Layer 2 of a small transformer language model trained on English Wikipedia (14 layers, counted from 0, width 96).
A neuron's activation on a vector x is GELU(weights . x + bias), where the dot is the dot product.

Input weights of the MLP neurons that the questions are about. A number n stands for (n - 500) times 0.00092.
n38 (bias -0.061): 471,695,389,713,665,676,557,388,414,368,434,460,516,412,584,360,503,528,722,594,424,489,401,434,466,496,428,401,667,458,313,347,314,405,548,504,654,559,517,608,535,412,657,289,481,609,334,439,530,538,620,565,387,347,457,291,311,309,713,376,447,711,411,507,724,404,490,568,443,538,518,409,616,463,470,639,594,777,615,443,544,197,348,493,435,390,400,643,580,692,541,567,532,559,733,514
n52 (bias -0.079): 658,593,562,611,739,451,594,553,457,576,415,740,580,548,534,515,426,581,525,654,141,567,546,547,473,608,640,351,646,554,619,426,655,452,601,410,677,537,528,308,531,358,434,434,429,224,308,547,409,644,467,605,244,492,452,488,441,504,508,491,456,425,466,230,414,431,579,507,238,581,614,354,510,380,629,531,354,513,519,496,529,474,407,570,535,686,573,471,535,613,470,346,372,329,733,483
n53 (bias -0.115): 724,340,435,673,699,317,695,463,459,249,378,816,803,467,389,562,602,647,532,701,359,429,504,641,500,362,629,389,528,436,595,424,219,462,480,462,481,523,509,423,347,588,703,435,622,220,381,413,402,582,460,661,537,294,748,487,410,691,491,372,488,588,454,437,504,539,659,562,385,488,428,448,370,342,584,542,504,385,459,265,616,601,452,521,734,602,616,312,410,508,710,377,419,545,729,409
n57 (bias -0.080): 306,381,435,562,553,453,623,520,381,482,497,318,380,577,681,389,532,399,433,546,249,755,486,479,590,540,387,490,775,437,588,405,909,682,541,720,623,587,699,693,519,415,680,416,539,315,464,331,318,538,444,496,514,400,554,429,435,650,504,548,316,512,500,521,469,460,586,569,508,381,545,384,696,300,587,693,387,344,562,339,493,450,575,307,511,583,601,344,507,637,668,464,493,423,447,482
n58 (bias -0.068): 594,642,747,716,375,600,594,519,506,424,439,429,479,716,526,401,325,418,500,504,574,568,475,591,558,303,550,519,460,387,482,539,497,487,676,507,436,632,551,375,542,542,745,437,518,491,500,572,491,484,411,456,379,654,530,634,398,373,452,201,348,450,549,558,354,553,341,401,717,356,517,629,421,538,412,476,402,701,404,457,775,481,231,653,627,343,532,616,488,570,446,470,417,487,609,263
n72 (bias -0.059): 567,477,545,553,525,456,516,568,444,332,396,587,457,623,367,427,350,284,299,457,462,557,464,632,696,357,541,452,517,412,629,518,717,804,497,656,317,579,768,526,643,474,519,480,687,455,624,480,439,618,546,408,500,605,525,586,503,500,517,464,377,480,497,485,348,506,596,587,489,304,632,490,380,467,831,537,411,380,376,440,545,567,318,468,569,600,467,483,369,536,455,438,491,394,639,482
n82 (bias -0.034): 568,602,797,550,487,449,561,641,539,366,479,470,367,657,593,418,372,478,497,475,412,468,606,635,703,507,575,288,580,252,269,441,473,586,469,329,274,682,516,542,593,482,572,504,725,541,553,349,516,597,376,449,265,453,453,573,418,460,355,393,311,471,433,374,356,631,407,389,496,475,507,586,652,518,613,576,562,558,539,507,597,503,493,710,581,404,532,550,319,620,490,613,420,288,394,552
n84 (bias -0.056): 582,441,607,776,448,480,484,402,258,532,599,572,362,513,728,823,358,428,668,676,623,730,613,460,317,658,229,705,552,417,405,421,488,669,462,689,736,535,543,530,584,375,264,291,434,423,412,238,345,715,500,438,407,509,366,393,272,456,321,637,651,421,693,414,670,261,364,625,598,573,508,527,676,458,632,632,321,535,353,405,626,436,626,347,361,313,535,509,500,389,569,604,395,500,573,551
n96 (bias -0.056): 636,437,462,707,656,667,405,433,250,366,486,412,653,605,539,571,249,469,664,646,464,699,648,492,538,579,496,538,496,615,526,261,464,594,426,186,250,711,305,434,809,572,622,604,534,342,703,273,334,519,585,572,170,450,457,450,395,491,601,423,546,394,402,462,587,369,421,437,618,441,639,548,757,463,452,439,601,583,428,542,561,456,689,478,596,391,580,671,375,696,379,578,457,370,275,465
n101 (bias -0.124): 508,547,652,566,648,659,667,382,328,465,297,677,578,479,489,541,432,457,484,537,504,376,677,606,693,547,641,441,826,571,685,470,551,515,656,508,539,650,595,565,465,307,629,248,521,324,340,441,410,519,493,398,422,393,577,935,529,323,261,486,475,483,492,325,665,237,570,401,535,574,365,453,595,460,556,651,644,570,355,566,380,558,356,511,259,538,522,382,339,761,511,569,669,313,500,357
n110 (bias -0.034): 534,797,411,668,406,250,621,503,341,451,427,644,790,469,655,843,241,440,552,482,387,460,595,264,245,255,441,555,439,540,846,577,589,623,668,500,408,311,636,474,474,443,406,570,522,429,443,474,419,608,468,576,715,562,744,395,539,686,500,294,460,281,500,512,472,226,472,892,495,461,393,592,451,517,530,586,480,476,407,412,744,492,509,420,755,327,368,417,419,378,697,480,294,464,452,629
n112 (bias -0.091): 500,562,361,651,432,580,635,395,523,254,366,618,547,276,418,396,443,435,673,569,489,364,521,440,538,751,412,347,653,472,443,326,315,489,583,382,547,496,453,477,745,199,478,496,669,462,396,373,476,402,637,577,573,303,515,492,550,484,508,248,446,586,421,549,821,460,545,604,471,412,534,355,661,576,478,671,731,559,484,488,673,321,432,547,365,576,388,738,503,561,524,597,439,570,615,426
n144 (bias -0.089): 638,513,350,595,383,772,489,572,437,504,503,459,578,532,577,469,536,624,389,723,511,682,567,616,518,632,537,376,534,496,364,623,538,559,392,649,433,607,249,395,477,584,496,410,572,317,354,321,438,557,519,774,521,402,773,560,101,387,557,457,284,755,412,361,539,459,405,484,555,665,774,393,602,504,286,409,446,617,298,350,680,559,569,544,418,476,493,629,442,461,747,452,297,486,371,475
n158 (bias -0.054): 572,733,659,607,337,529,650,505,483,474,417,533,560,680,606,614,240,395,604,435,418,545,373,516,525,344,612,540,443,358,471,462,434,529,608,433,497,620,569,408,567,553,821,418,486,540,506,503,464,478,357,546,453,470,607,534,448,372,475,202,424,566,593,566,410,500,342,445,660,331,467,684,506,544,363,524,452,693,497,427,739,385,345,692,641,286,647,442,500,613,463,413,468,554,555,506
n178 (bias -0.108): 376,585,329,709,605,640,599,451,442,329,389,422,632,212,343,474,252,345,585,535,327,583,555,508,331,710,699,484,632,576,773,356,333,431,385,540,467,631,481,393,555,396,724,603,744,516,678,338,469,642,423,604,308,320,545,613,396,554,649,402,465,465,691,661,601,242,543,370,495,296,470,595,504,564,397,641,396,672,246,417,762,508,453,474,455,185,334,716,428,729,356,633,671,421,677,556
n194 (bias -0.070): 437,613,787,735,580,558,617,416,452,550,415,703,592,471,652,718,413,509,448,651,469,326,452,538,448,340,645,496,681,233,582,375,251,458,436,378,943,515,668,476,465,380,440,182,571,463,343,389,319,489,404,418,496,370,454,429,520,339,393,469,496,521,151,459,577,423,596,533,566,512,683,474,431,375,560,728,481,530,624,319,488,525,259,532,418,606,582,471,486,659,529,557,758,628,610,436
n201 (bias -0.115): 712,380,434,652,406,540,663,557,306,469,365,686,638,395,469,420,319,474,352,412,349,496,708,492,675,368,716,711,496,561,772,639,601,457,557,573,425,573,681,450,507,518,698,725,885,342,512,418,341,603,520,408,504,313,765,604,492,496,356,363,181,457,453,355,455,358,719,382,219,441,471,404,492,376,614,550,481,424,306,361,664,666,607,420,424,404,504,487,364,367,737,574,602,454,438,485
n203 (bias -0.033): 530,491,590,600,611,334,568,373,233,425,441,630,876,808,326,631,529,362,434,536,390,416,525,555,586,391,420,410,765,569,583,533,412,693,593,248,353,507,307,414,594,248,607,591,508,340,570,483,440,714,623,546,453,457,586,599,238,479,521,467,508,371,396,496,536,474,493,408,457,484,287,533,404,347,468,544,720,457,544,508,469,636,691,376,511,339,579,666,469,686,618,578,474,438,342,496
n217 (bias -0.028): 455,493,471,694,418,227,557,435,388,420,560,517,467,357,494,538,416,613,580,396,632,612,591,330,554,473,491,534,588,486,444,448,512,450,636,539,341,416,556,391,516,405,440,421,503,449,544,583,439,575,592,485,560,538,703,332,317,552,553,375,525,600,639,543,483,482,637,617,708,418,497,427,650,319,493,600,485,409,548,322,710,533,432,354,425,552,736,355,553,374,602,450,506,451,557,448
n221 (bias -0.073): 512,468,668,634,725,607,684,515,408,371,487,726,665,662,601,528,199,483,358,508,339,573,420,668,621,309,592,573,500,426,525,493,535,349,508,459,504,600,379,676,483,514,681,588,764,543,583,476,521,555,621,438,284,469,686,614,306,408,605,459,298,315,220,339,228,378,427,358,657,476,406,496,665,301,418,486,425,646,402,508,595,578,567,612,588,295,357,399,436,484,471,662,709,559,311,318
n235 (bias -0.098): 565,240,403,596,618,534,642,465,424,440,451,620,425,555,525,609,450,343,797,862,379,486,406,500,372,562,548,594,386,134,538,613,797,619,496,626,719,674,314,661,504,445,719,446,695,366,521,219,268,380,563,470,677,515,851,638,341,580,235,454,432,495,377,479,471,431,430,555,392,550,575,614,517,267,531,613,395,541,248,340,686,496,660,421,211,509,455,387,464,441,810,703,470,492,446,274
n267 (bias -0.083): 242,525,655,586,644,256,581,451,374,621,468,609,466,310,608,491,543,351,408,397,345,483,442,329,372,581,602,705,593,280,495,413,330,299,576,438,801,571,581,572,442,544,471,560,575,438,496,609,485,500,632,410,337,542,484,379,238,261,473,543,517,273,677,555,454,520,570,595,440,346,362,334,536,339,680,720,401,578,465,396,705,749,483,500,353,24,664,645,722,329,693,396,512,649,619,508
n273 (bias -0.107): 560,376,272,699,609,317,466,432,564,445,411,637,570,523,391,442,574,203,728,670,445,591,699,425,382,543,320,447,609,377,509,388,444,714,403,891,453,742,242,784,504,481,510,482,514,560,466,127,353,512,533,517,333,632,686,466,415,356,261,391,370,477,832,659,625,398,455,626,369,617,666,406,705,380,709,657,591,662,455,608,636,520,540,422,265,509,573,308,354,549,641,404,264,389,545,500
n292 (bias -0.074): 639,475,674,526,468,305,634,454,439,605,330,572,690,401,703,706,508,320,538,496,520,517,620,246,492,626,525,338,455,453,595,449,430,568,374,386,752,508,604,386,445,629,592,308,469,704,212,525,474,786,528,443,488,594,536,523,234,496,406,457,633,352,657,294,562,229,523,547,500,346,275,406,612,475,451,588,516,698,348,478,739,342,399,496,459,189,496,594,801,372,616,476,532,649,777,697
n307 (bias 0.005): 454,633,483,701,400,274,636,450,503,438,586,670,536,299,525,584,415,610,567,381,531,575,484,315,557,469,426,616,606,382,475,511,451,547,491,598,455,454,655,423,439,367,467,334,570,446,531,465,408,367,594,443,362,594,610,442,420,460,456,422,644,588,545,606,385,508,557,653,471,458,657,422,517,359,483,691,340,406,494,428,654,440,453,360,523,503,492,467,463,512,554,536,528,440,648,426
n324 (bias -0.100): 702,437,516,708,603,705,242,489,469,695,344,335,500,745,423,791,572,418,694,555,544,467,475,547,437,364,474,438,384,492,355,237,802,836,789,642,745,555,602,300,582,468,593,331,340,360,418,285,256,626,377,654,483,535,405,700,431,414,423,527,343,743,746,542,554,578,704,186,629,371,625,423,496,309,484,575,683,388,500,542,464,731,495,616,430,323,655,610,427,454,558,294,444,315,399,525
n339 (bias -0.086): 676,560,436,522,524,525,762,313,393,521,402,579,428,734,451,408,528,408,663,723,467,540,468,468,381,334,780,524,496,219,656,763,416,525,496,662,558,828,437,305,764,575,382,500,397,445,369,455,396,512,415,642,591,414,723,628,408,441,399,507,500,282,598,651,504,463,346,175,533,430,671,583,308,361,585,579,573,555,358,408,581,508,182,664,617,459,528,404,419,766,658,619,451,648,465,185
n357 (bias -0.095): 636,278,471,721,692,655,545,408,362,399,500,450,650,608,632,353,540,310,732,633,357,713,523,496,281,772,804,360,302,492,315,504,529,339,369,390,614,457,367,572,617,426,577,363,548,450,267,409,416,755,577,607,605,491,484,467,332,593,419,598,535,426,169,426,659,378,473,418,765,552,605,563,460,330,554,566,365,784,339,370,681,417,428,451,656,504,316,715,621,384,477,556,447,713,581,448
n373 (bias -0.032): 571,663,512,514,484,261,624,632,464,766,594,556,392,678,662,575,536,575,344,387,433,536,385,375,593,366,551,609,595,429,440,634,340,586,483,591,675,503,378,318,587,552,400,341,377,595,434,407,375,697,604,649,545,388,513,412,348,269,348,521,433,453,507,461,475,510,311,351,508,511,466,329,619,440,327,570,520,554,482,447,552,640,469,663,416,404,432,638,373,391,567,444,400,607,250,614

Each question shows a token from some text and the vector x that enters the MLP there. A number n stands for (n - 500) times 0.01.

",": 524,389,463,382,594,488,292,629,576,549,636,573,451,537,442,483,414,533,455,568,489,586,420,484,577,481,466,507,443,424,452,494,456,536,432,433,442,561,467,493,595,583,473,512,475,480,581,579,512,393,371,463,438,470,504,492,589,487,509,346,555,538,538,501,519,612,486,630,503,462,561,572,502,604,465,247,460,562,524,637,577,413,511,534,506,551,584,367,562,540,460,457,455,450,522,493
Which two neurons fire most, strongest first? n96, n158

"ly": 583,424,605,615,594,456,358,452,512,631,626,526,527,449,497,534,555,594,582,527,488,532,428,509,476,536,455,468,390,557,411,616,438,471,485,431,482,470,464,492,576,547,457,476,455,569,560,428,644,542,509,618,387,463,453,498,498,548,496,600,494,563,361,528,504,533,386,404,505,527,562,591,399,507,429,291,535,532,436,639,271,489,545,503,635,536,517,343,596,497,529,525,460,582,375,417
Which neuron lights up most? n357

" king": 552,439,466,399,518,507,569,470,670,558,608,491,520,397,516,596,507,562,564,522,626,425,503,494,463,474,563,564,462,418,476,529,314,332,282,486,592,476,425,518,363,555,584,468,504,518,488,469,665,488,292,521,505,413,615,425,674,504,512,659,476,507,521,496,485,623,513,438,395,567,426,596,307,532,494,396,422,488,576,546,423,499,611,503,443,431,515,421,613,484,568,439,556,594,474,621
Which neuron lights up most? n53

" of": 543,469,505,409,522,400,498,647,508,603,609,421,546,490,486,450,519,663,415,605,485,496,494,471,518,522,499,474,573,505,441,522,528,488,362,470,330,356,478,597,507,414,607,419,514,506,467,531,546,474,530,526,524,507,577,497,459,573,584,521,541,502,440,315,470,533,463,587,503,566,408,449,510,562,462,423,453,374,522,499,229,384,503,463,466,615,512,401,421,584,583,545,639,590,478,489
The most active neuron and its activation: n57, at about 0.44

" exp": 381,518,484,326,409,619,468,449,391,489,505,442,457,500,654,498,663,489,513,446,530,477,521,463,620,536,415,527,456,628,532,477,472,483,511,412,534,379,569,567,342,466,558,418,458,559,426,593,529,431,537,466,474,381,359,557,835,406,572,532,486,639,522,546,627,547,498,478,380,477,506,519,470,628,502,459,609,466,739,558,319,314,559,498,420,586,467,600,556,476,413,482,556,463,488,588
The most active neuron and its activation: n38, at about 1

"pec": 470,394,544,414,567,488,379,444,513,569,567,538,671,485,491,505,580,552,407,496,518,426,423,562,471,477,396,506,475,566,415,477,498,443,518,422,601,472,433,565,471,569,582,626,505,531,548,548,480,401,505,476,503,468,387,479,748,446,657,465,582,555,462,506,509,536,433,461,454,491,353,492,435,639,486,402,601,485,594,565,158,497,691,462,543,378,481,436,495,587,435,624,600,593,438,360
Which neuron lights up most? n203

" des": 613,408,606,453,581,523,440,479,534,559,582,655,521,481,532,430,458,521,427,446,522,474,503,570,648,421,557,538,416,637,435,617,483,412,479,310,568,499,461,570,525,519,541,419,525,511,517,526,526,549,472,400,481,448,414,579,565,410,479,567,485,566,395,373,511,539,407,570,522,473,516,562,363,513,504,308,519,564,465,563,212,404,687,485,509,455,497,384,571,532,471,613,611,505,481,432
Which neuron lights up most? n221

" pr": 535,435,463,328,468,543,403,448,561,461,530,406,482,417,551,544,776,513,631,454,558,403,529,520,552,491,439,462,469,529,520,442,459,503,463,481,448,583,463,577,428,476,564,463,458,533,473,566,480,413,583,460,457,428,542,486,544,397,536,538,516,649,541,529,575,633,560,542,439,549,496,544,429,591,527,397,628,400,708,683,190,468,576,478,424,588,636,342,588,496,366,360,522,439,491,569
Which neuron lights up most? n324

"ell": 618,390,541,352,432,378,511,430,613,536,644,418,368,554,482,379,439,413,627,612,492,553,434,515,512,604,495,570,473,371,513,590,477,488,387,523,415,548,469,486,507,379,425,438,459,610,568,528,545,345,570,493,531,573,428,444,458,527,503,570,582,423,509,571,524,624,441,558,423,503,630,581,388,581,518,476,533,441,559,553,401,509,478,470,339,684,547,546,570,476,477,598,499,605,457,372
Which neuron lights up most? n339

"bert": 473,341,536,344,412,435,564,440,605,605,632,416,465,472,562,483,569,547,515,517,532,536,418,471,524,580,464,572,556,419,397,664,573,339,353,396,493,600,477,573,424,610,554,493,516,509,623,429,589,534,474,542,573,569,410,431,738,543,494,583,510,446,550,534,481,625,442,510,429,472,515,537,397,544,499,421,347,458,405,476,388,511,607,433,403,618,580,270,572,492,478,514,514,587,452,504
The most active neuron and its activation: n235, at about 0.37

".": 407,416,543,316,432,503,642,636,507,471,646,458,541,479,593,539,464,499,371,543,586,497,393,485,561,447,462,465,495,588,432,552,537,521,349,491,497,490,462,541,367,475,534,420,513,665,438,579,601,483,399,467,495,524,621,528,577,475,588,437,461,597,474,531,533,531,543,532,445,448,554,486,387,550,471,399,407,436,577,610,598,429,366,520,643,584,450,360,520,477,454,422,571,616,515,368
The most active neuron and its activation: n158, at about 0.36

" 19": 523,458,453,409,419,433,401,572,566,458,529,515,508,336,497,403,764,486,505,400,611,415,490,426,501,490,325,563,400,623,464,570,443,466,587,576,465,503,503,608,530,465,541,449,525,480,443,601,528,443,577,474,514,529,409,484,584,416,518,474,463,666,574,482,607,695,556,682,451,467,493,484,398,560,592,514,556,359,606,639,415,464,410,504,519,528,560,401,550,426,512,347,465,463,491,475
The most active neuron and its activation: n217, at about 0.31

" would": 510,579,577,285,477,598,424,540,480,524,590,346,325,392,609,385,451,528,474,481,628,534,600,428,523,445,514,494,310,606,468,531,479,458,537,340,556,519,496,419,587,517,527,380,470,559,490,492,709,445,452,511,456,536,382,514,767,515,562,470,439,433,513,462,573,432,437,494,498,503,555,491,440,621,498,396,576,561,447,509,404,333,506,583,559,673,418,585,543,482,543,623,533,482,545,448
Which neuron lights up most? n58

"ne": 551,388,432,337,506,501,467,446,609,530,705,521,575,531,392,396,457,606,498,485,502,533,454,495,473,482,516,641,470,583,437,751,523,424,425,435,423,494,436,472,480,539,510,467,500,468,581,514,558,488,595,487,563,553,568,499,439,512,508,526,557,591,469,547,420,554,481,563,468,461,516,567,347,455,451,397,385,445,456,476,438,494,725,401,589,606,430,352,615,461,518,529,513,634,510,377
The most active neuron and its activation: n235, at about 0.65

"ir": 448,453,509,537,606,460,517,411,600,523,690,570,548,548,408,525,464,464,542,430,505,429,353,492,496,412,546,591,508,506,416,466,407,469,474,435,616,354,476,594,475,520,566,435,508,553,562,511,628,481,398,452,572,503,422,442,760,512,482,555,550,474,472,503,529,576,472,536,550,472,481,542,371,433,494,451,514,430,666,522,270,458,664,416,520,465,450,402,628,573,454,558,593,617,380,399
The most active neuron and its activation: n194, at about 1.1

" conf": 492,448,513,174,482,638,437,407,627,530,509,547,440,489,578,501,655,509,501,429,537,394,479,539,633,487,490,503,402,515,437,528,459,415,525,390,591,492,481,485,459,522,552,372,438,544,381,567,577,421,348,519,556,457,524,542,712,431,471,564,522,612,440,529,646,589,491,580,505,517,573,580,377,590,480,352,634,417,608,470,235,399,626,529,457,549,537,417,592,544,503,469,489,461,559,559
Which neuron lights up most? n194

"ed": 478,470,610,556,542,463,368,500,533,621,657,400,422,475,506,470,710,657,576,687,616,550,379,491,547,524,379,422,457,481,440,483,494,441,463,491,457,500,522,462,486,521,370,393,448,543,582,514,439,492,503,562,486,515,452,458,554,587,599,647,473,600,433,499,439,554,489,460,389,483,556,512,338,511,470,424,571,562,664,561,238,415,399,477,455,641,544,455,424,554,504,543,543,484,421,511
Which neuron lights up most? n324

" and": 549,539,517,342,500,409,470,636,500,575,640,550,437,522,491,364,453,575,415,486,480,485,491,469,529,484,527,460,458,477,562,798,474,534,565,473,445,471,491,524,550,537,476,459,441,559,477,568,691,438,492,494,462,567,594,549,575,481,437,431,521,472,533,499,450,507,369,575,521,534,485,568,367,535,424,330,501,573,371,515,377,416,455,546,512,521,464,444,573,576,560,546,441,473,531,414
The most active neuron and its activation: n339, at about 1.3

"ishop": 592,401,528,550,506,390,530,476,816,558,637,504,579,370,396,568,514,636,553,622,624,435,447,503,531,488,469,527,592,416,426,488,350,300,348,505,561,472,441,467,396,517,517,470,527,529,571,413,554,499,463,496,553,441,510,421,593,564,597,549,479,525,456,485,485,565,438,516,443,520,480,551,314,564,489,413,476,523,480,564,461,566,546,489,405,513,462,371,524,517,499,510,643,605,438,453
Which two neurons fire most, strongest first? n53, n194

" Peter": 596,337,505,337,465,468,537,466,655,507,628,375,464,489,482,551,573,523,552,571,530,520,459,534,510,515,540,522,457,372,490,621,471,416,361,413,453,635,476,508,411,427,503,513,504,516,538,413,562,418,400,395,613,552,457,444,668,617,522,644,566,474,458,484,497,592,459,584,397,500,427,630,340,601,537,415,370,591,466,407,503,457,560,424,427,576,566,328,582,482,547,545,562,584,439,577
The most active neuron and its activation: n235, at about 1.4

"ges": 437,495,491,375,556,513,427,493,603,561,754,359,522,459,521,411,529,534,472,494,469,562,478,474,441,479,586,494,396,671,521,512,498,361,400,444,512,452,478,461,445,568,460,578,503,566,589,435,597,539,531,517,484,459,453,408,507,514,628,638,586,510,548,573,384,580,450,455,435,442,423,541,502,606,474,333,400,553,449,427,462,543,539,440,589,456,487,501,601,441,447,537,573,585,481,543
Which neuron lights up most? n178

" de": 582,412,593,395,564,440,535,484,470,520,616,604,447,482,485,370,410,483,419,520,567,478,498,553,551,458,538,650,513,605,479,754,377,417,329,388,482,567,418,597,507,481,577,453,522,470,535,572,560,456,443,452,457,449,565,562,536,408,527,661,503,543,461,449,449,577,468,524,433,506,510,525,324,512,530,402,418,458,524,619,267,519,677,437,419,450,493,494,490,511,521,565,601,556,491,449
Which neuron lights up most? n221

"us": 554,446,516,514,620,455,423,483,676,547,716,495,403,511,455,359,390,519,500,480,495,492,373,457,458,496,477,633,363,540,473,599,526,490,468,527,557,501,446,534,502,431,418,540,506,608,586,527,601,452,493,424,524,538,542,521,593,382,527,592,559,475,480,537,388,510,498,596,459,492,514,532,375,519,461,427,422,402,569,529,445,551,561,424,377,439,468,514,621,469,460,594,604,609,545,426
Which neuron lights up most? n267

"ica": 533,466,481,413,481,444,474,508,623,620,711,466,436,434,485,438,518,708,390,440,513,468,409,485,555,459,552,691,479,507,423,606,369,369,438,459,500,538,523,521,461,532,494,484,496,522,606,448,575,393,492,463,556,518,483,465,655,453,484,594,539,509,510,553,412,587,469,533,493,493,439,465,429,520,491,449,381,482,562,442,423,618,753,441,373,485,517,375,567,466,543,537,590,583,447,425
The most active neuron and its activation: n267, at about 0.65

" L": 535,429,401,405,484,559,451,462,416,403,684,418,491,513,468,564,455,541,524,515,613,549,563,500,470,576,486,519,396,513,580,586,567,540,385,477,364,513,445,518,570,536,543,614,476,450,626,539,473,437,563,439,525,560,464,479,538,480,578,647,578,528,527,544,595,516,538,611,385,528,477,562,324,636,522,386,392,419,529,528,451,448,495,341,528,587,575,422,424,469,387,463,527,363,441,562
The most active neuron and its activation: n96, at about 1

"or": 411,489,497,530,528,388,548,434,488,450,726,573,603,553,392,504,622,492,549,516,586,518,426,445,393,464,467,506,534,457,584,687,354,453,320,610,500,449,394,506,489,470,399,527,476,582,498,430,537,450,451,442,498,545,584,465,579,527,483,648,577,471,433,548,461,575,424,563,498,529,533,516,452,629,542,459,432,540,519,603,404,538,481,436,517,459,478,349,570,530,487,514,554,642,397,496
The most active neuron and its activation: n339, at about 0.99

" ex": 527,408,490,453,577,501,502,426,493,583,543,599,672,490,420,565,636,539,561,480,519,417,531,525,520,521,464,445,595,558,595,475,395,540,376,402,443,450,473,512,330,495,550,519,440,530,387,538,618,467,472,455,397,391,451,557,500,463,480,532,556,521,451,483,577,426,451,520,508,607,531,497,448,620,529,322,585,583,598,749,223,443,609,481,486,480,431,375,603,578,385,477,566,503,542,444
Which two neurons fire most, strongest first? n101, n203

" D": 535,436,424,473,517,455,330,463,602,417,701,397,480,452,457,547,518,468,604,554,646,544,629,474,491,575,489,405,446,501,510,492,496,545,433,497,337,517,464,482,445,502,491,557,484,456,588,487,546,446,514,398,502,593,471,469,480,520,602,536,546,493,470,550,531,556,559,696,451,557,499,613,344,651,519,374,474,481,498,504,499,451,467,360,481,548,534,358,564,531,437,470,506,355,573,576
The most active neuron and its activation: n273, at about 0.48

"8": 457,452,369,323,418,424,363,585,505,525,682,465,502,400,412,490,675,508,502,433,528,467,372,417,482,485,422,522,471,605,487,462,622,523,552,570,373,460,531,546,450,488,472,620,527,535,509,676,548,487,501,462,475,482,368,480,601,524,608,438,543,614,520,551,498,518,544,588,401,379,506,463,467,599,576,456,511,483,489,614,535,493,302,448,649,444,379,479,609,459,469,446,511,591,541,451
The most active neuron and its activation: n72, at about 0.29

"il": 512,409,546,441,457,452,525,407,521,525,681,361,539,580,405,524,671,482,568,465,584,497,386,496,456,530,478,536,464,482,422,598,506,475,336,482,444,511,420,585,536,520,493,530,493,555,568,527,541,461,503,548,546,568,498,469,560,580,513,683,574,378,555,590,516,527,426,379,511,456,509,549,461,530,518,420,419,403,653,575,363,466,574,409,532,582,551,341,426,542,423,531,532,634,326,421
Which neuron lights up most? n339

" from": 493,537,469,192,426,479,460,551,490,569,569,373,524,486,512,572,512,665,416,464,505,489,550,381,526,615,447,504,516,498,603,710,507,496,410,476,353,455,511,424,638,432,478,538,504,602,541,588,472,415,402,409,448,498,606,482,508,587,560,524,524,592,453,466,438,443,444,606,409,509,528,404,424,774,460,476,451,549,587,555,360,427,527,520,487,388,447,534,447,583,596,578,498,511,323,584
Which two neurons fire most, strongest first? n110, n373

" was": 560,555,441,273,500,584,327,583,455,495,553,292,392,489,436,511,433,635,491,544,629,494,569,439,480,447,475,448,295,523,553,639,476,532,504,349,461,495,479,482,637,548,489,462,449,537,566,496,705,485,675,560,553,603,391,521,580,527,559,508,460,496,563,522,515,489,500,513,515,543,572,416,397,666,453,378,498,504,490,617,289,479,557,566,483,666,480,541,434,436,417,489,485,511,399,548
Which neuron lights up most? n96

" contract": 422,503,414,328,374,469,362,491,508,527,638,409,430,338,580,483,588,494,574,462,546,484,552,436,518,618,432,559,416,604,420,403,391,407,392,383,451,436,464,560,497,592,525,593,469,601,500,596,587,439,516,500,444,440,406,437,597,495,412,526,515,564,450,504,621,564,461,564,400,536,620,500,633,697,529,410,523,610,469,681,448,412,556,543,505,481,406,683,583,429,474,497,436,577,511,582
Which three neurons fire most, strongest first? n112, n38, n96

" February": 534,416,489,221,350,338,501,529,667,503,528,345,434,409,448,467,547,487,557,465,648,445,524,467,549,619,331,515,621,456,440,478,437,447,429,472,375,549,432,540,533,465,520,477,503,550,462,447,667,383,384,475,522,551,472,434,631,621,447,514,491,514,555,507,581,673,499,628,546,518,539,434,512,681,581,539,534,415,551,636,429,365,465,548,487,589,556,418,590,490,545,459,399,553,497,519
Which three neurons fire most, strongest first? n112, n273, n82

" |": 555,480,497,275,438,524,449,730,647,596,586,512,435,441,421,446,676,553,476,472,543,474,460,560,507,480,511,447,421,441,487,518,508,620,259,522,442,407,509,483,432,526,484,528,498,586,531,503,512,426,451,411,487,483,378,487,646,477,404,546,540,610,524,607,441,598,481,476,479,466,502,522,403,584,554,556,486,491,504,585,326,480,521,534,533,593,451,466,444,478,422,518,449,490,517,518
The most active neuron and its activation: n72, at about 0.13

"l": 457,440,546,335,461,488,556,395,410,456,658,443,564,611,424,502,440,503,543,409,514,592,411,479,477,515,466,566,478,468,516,641,533,485,465,436,403,519,438,494,623,542,489,627,494,584,620,498,526,430,537,465,483,573,439,486,507,457,590,568,634,510,404,585,585,514,440,557,494,476,542,520,391,560,480,480,503,490,631,584,449,386,549,391,600,453,516,386,455,543,326,550,573,548,345,485
Which neuron lights up most? n96

"t": 296,531,490,389,605,459,362,439,468,499,681,454,482,616,488,479,539,478,480,478,560,560,490,416,518,485,413,433,545,538,437,446,492,539,527,408,379,470,523,599,485,650,462,536,459,471,546,571,562,504,396,458,480,508,294,347,623,584,553,589,588,501,402,600,482,528,497,528,491,483,453,466,608,554,511,512,495,525,592,557,411,440,539,411,711,490,486,438,618,565,372,502,476,574,478,465
Which neuron lights up most? n96

"i": 549,451,420,601,529,507,403,476,512,495,707,559,416,611,491,424,615,487,414,431,551,512,458,487,538,507,519,627,493,500,483,563,437,493,400,610,496,453,471,572,497,550,455,538,501,453,630,535,379,429,459,394,462,456,509,514,621,498,478,710,561,420,439,549,401,486,446,555,448,542,616,465,452,558,557,471,418,363,591,567,414,526,558,404,582,540,463,582,458,525,463,515,446,626,311,360
Which neuron lights up most? n373

" as": 655,453,484,634,646,547,487,579,556,566,615,555,503,452,395,382,557,610,419,493,501,544,460,494,450,540,503,505,428,599,604,710,417,383,458,536,504,509,464,430,538,462,516,530,511,468,558,559,584,482,482,511,409,440,493,502,577,473,623,557,455,574,526,475,430,431,444,413,356,498,487,469,294,661,488,244,436,541,504,599,422,484,511,533,435,450,379,529,539,542,484,544,545,540,496,449
The most active neuron and its activation: n178, at about 0.85

"ary": 485,497,589,538,470,485,499,543,595,560,751,585,470,472,553,470,534,672,534,565,665,433,467,461,389,500,448,553,557,476,426,567,395,477,425,508,601,402,452,499,410,587,519,381,418,478,477,452,667,427,473,534,517,502,450,492,596,529,514,599,478,572,437,530,405,557,514,472,435,533,453,520,435,461,442,384,377,470,559,499,238,556,653,531,476,576,423,532,509,494,555,620,491,524,408,378
The most active neuron and its activation: n373, at about 0.51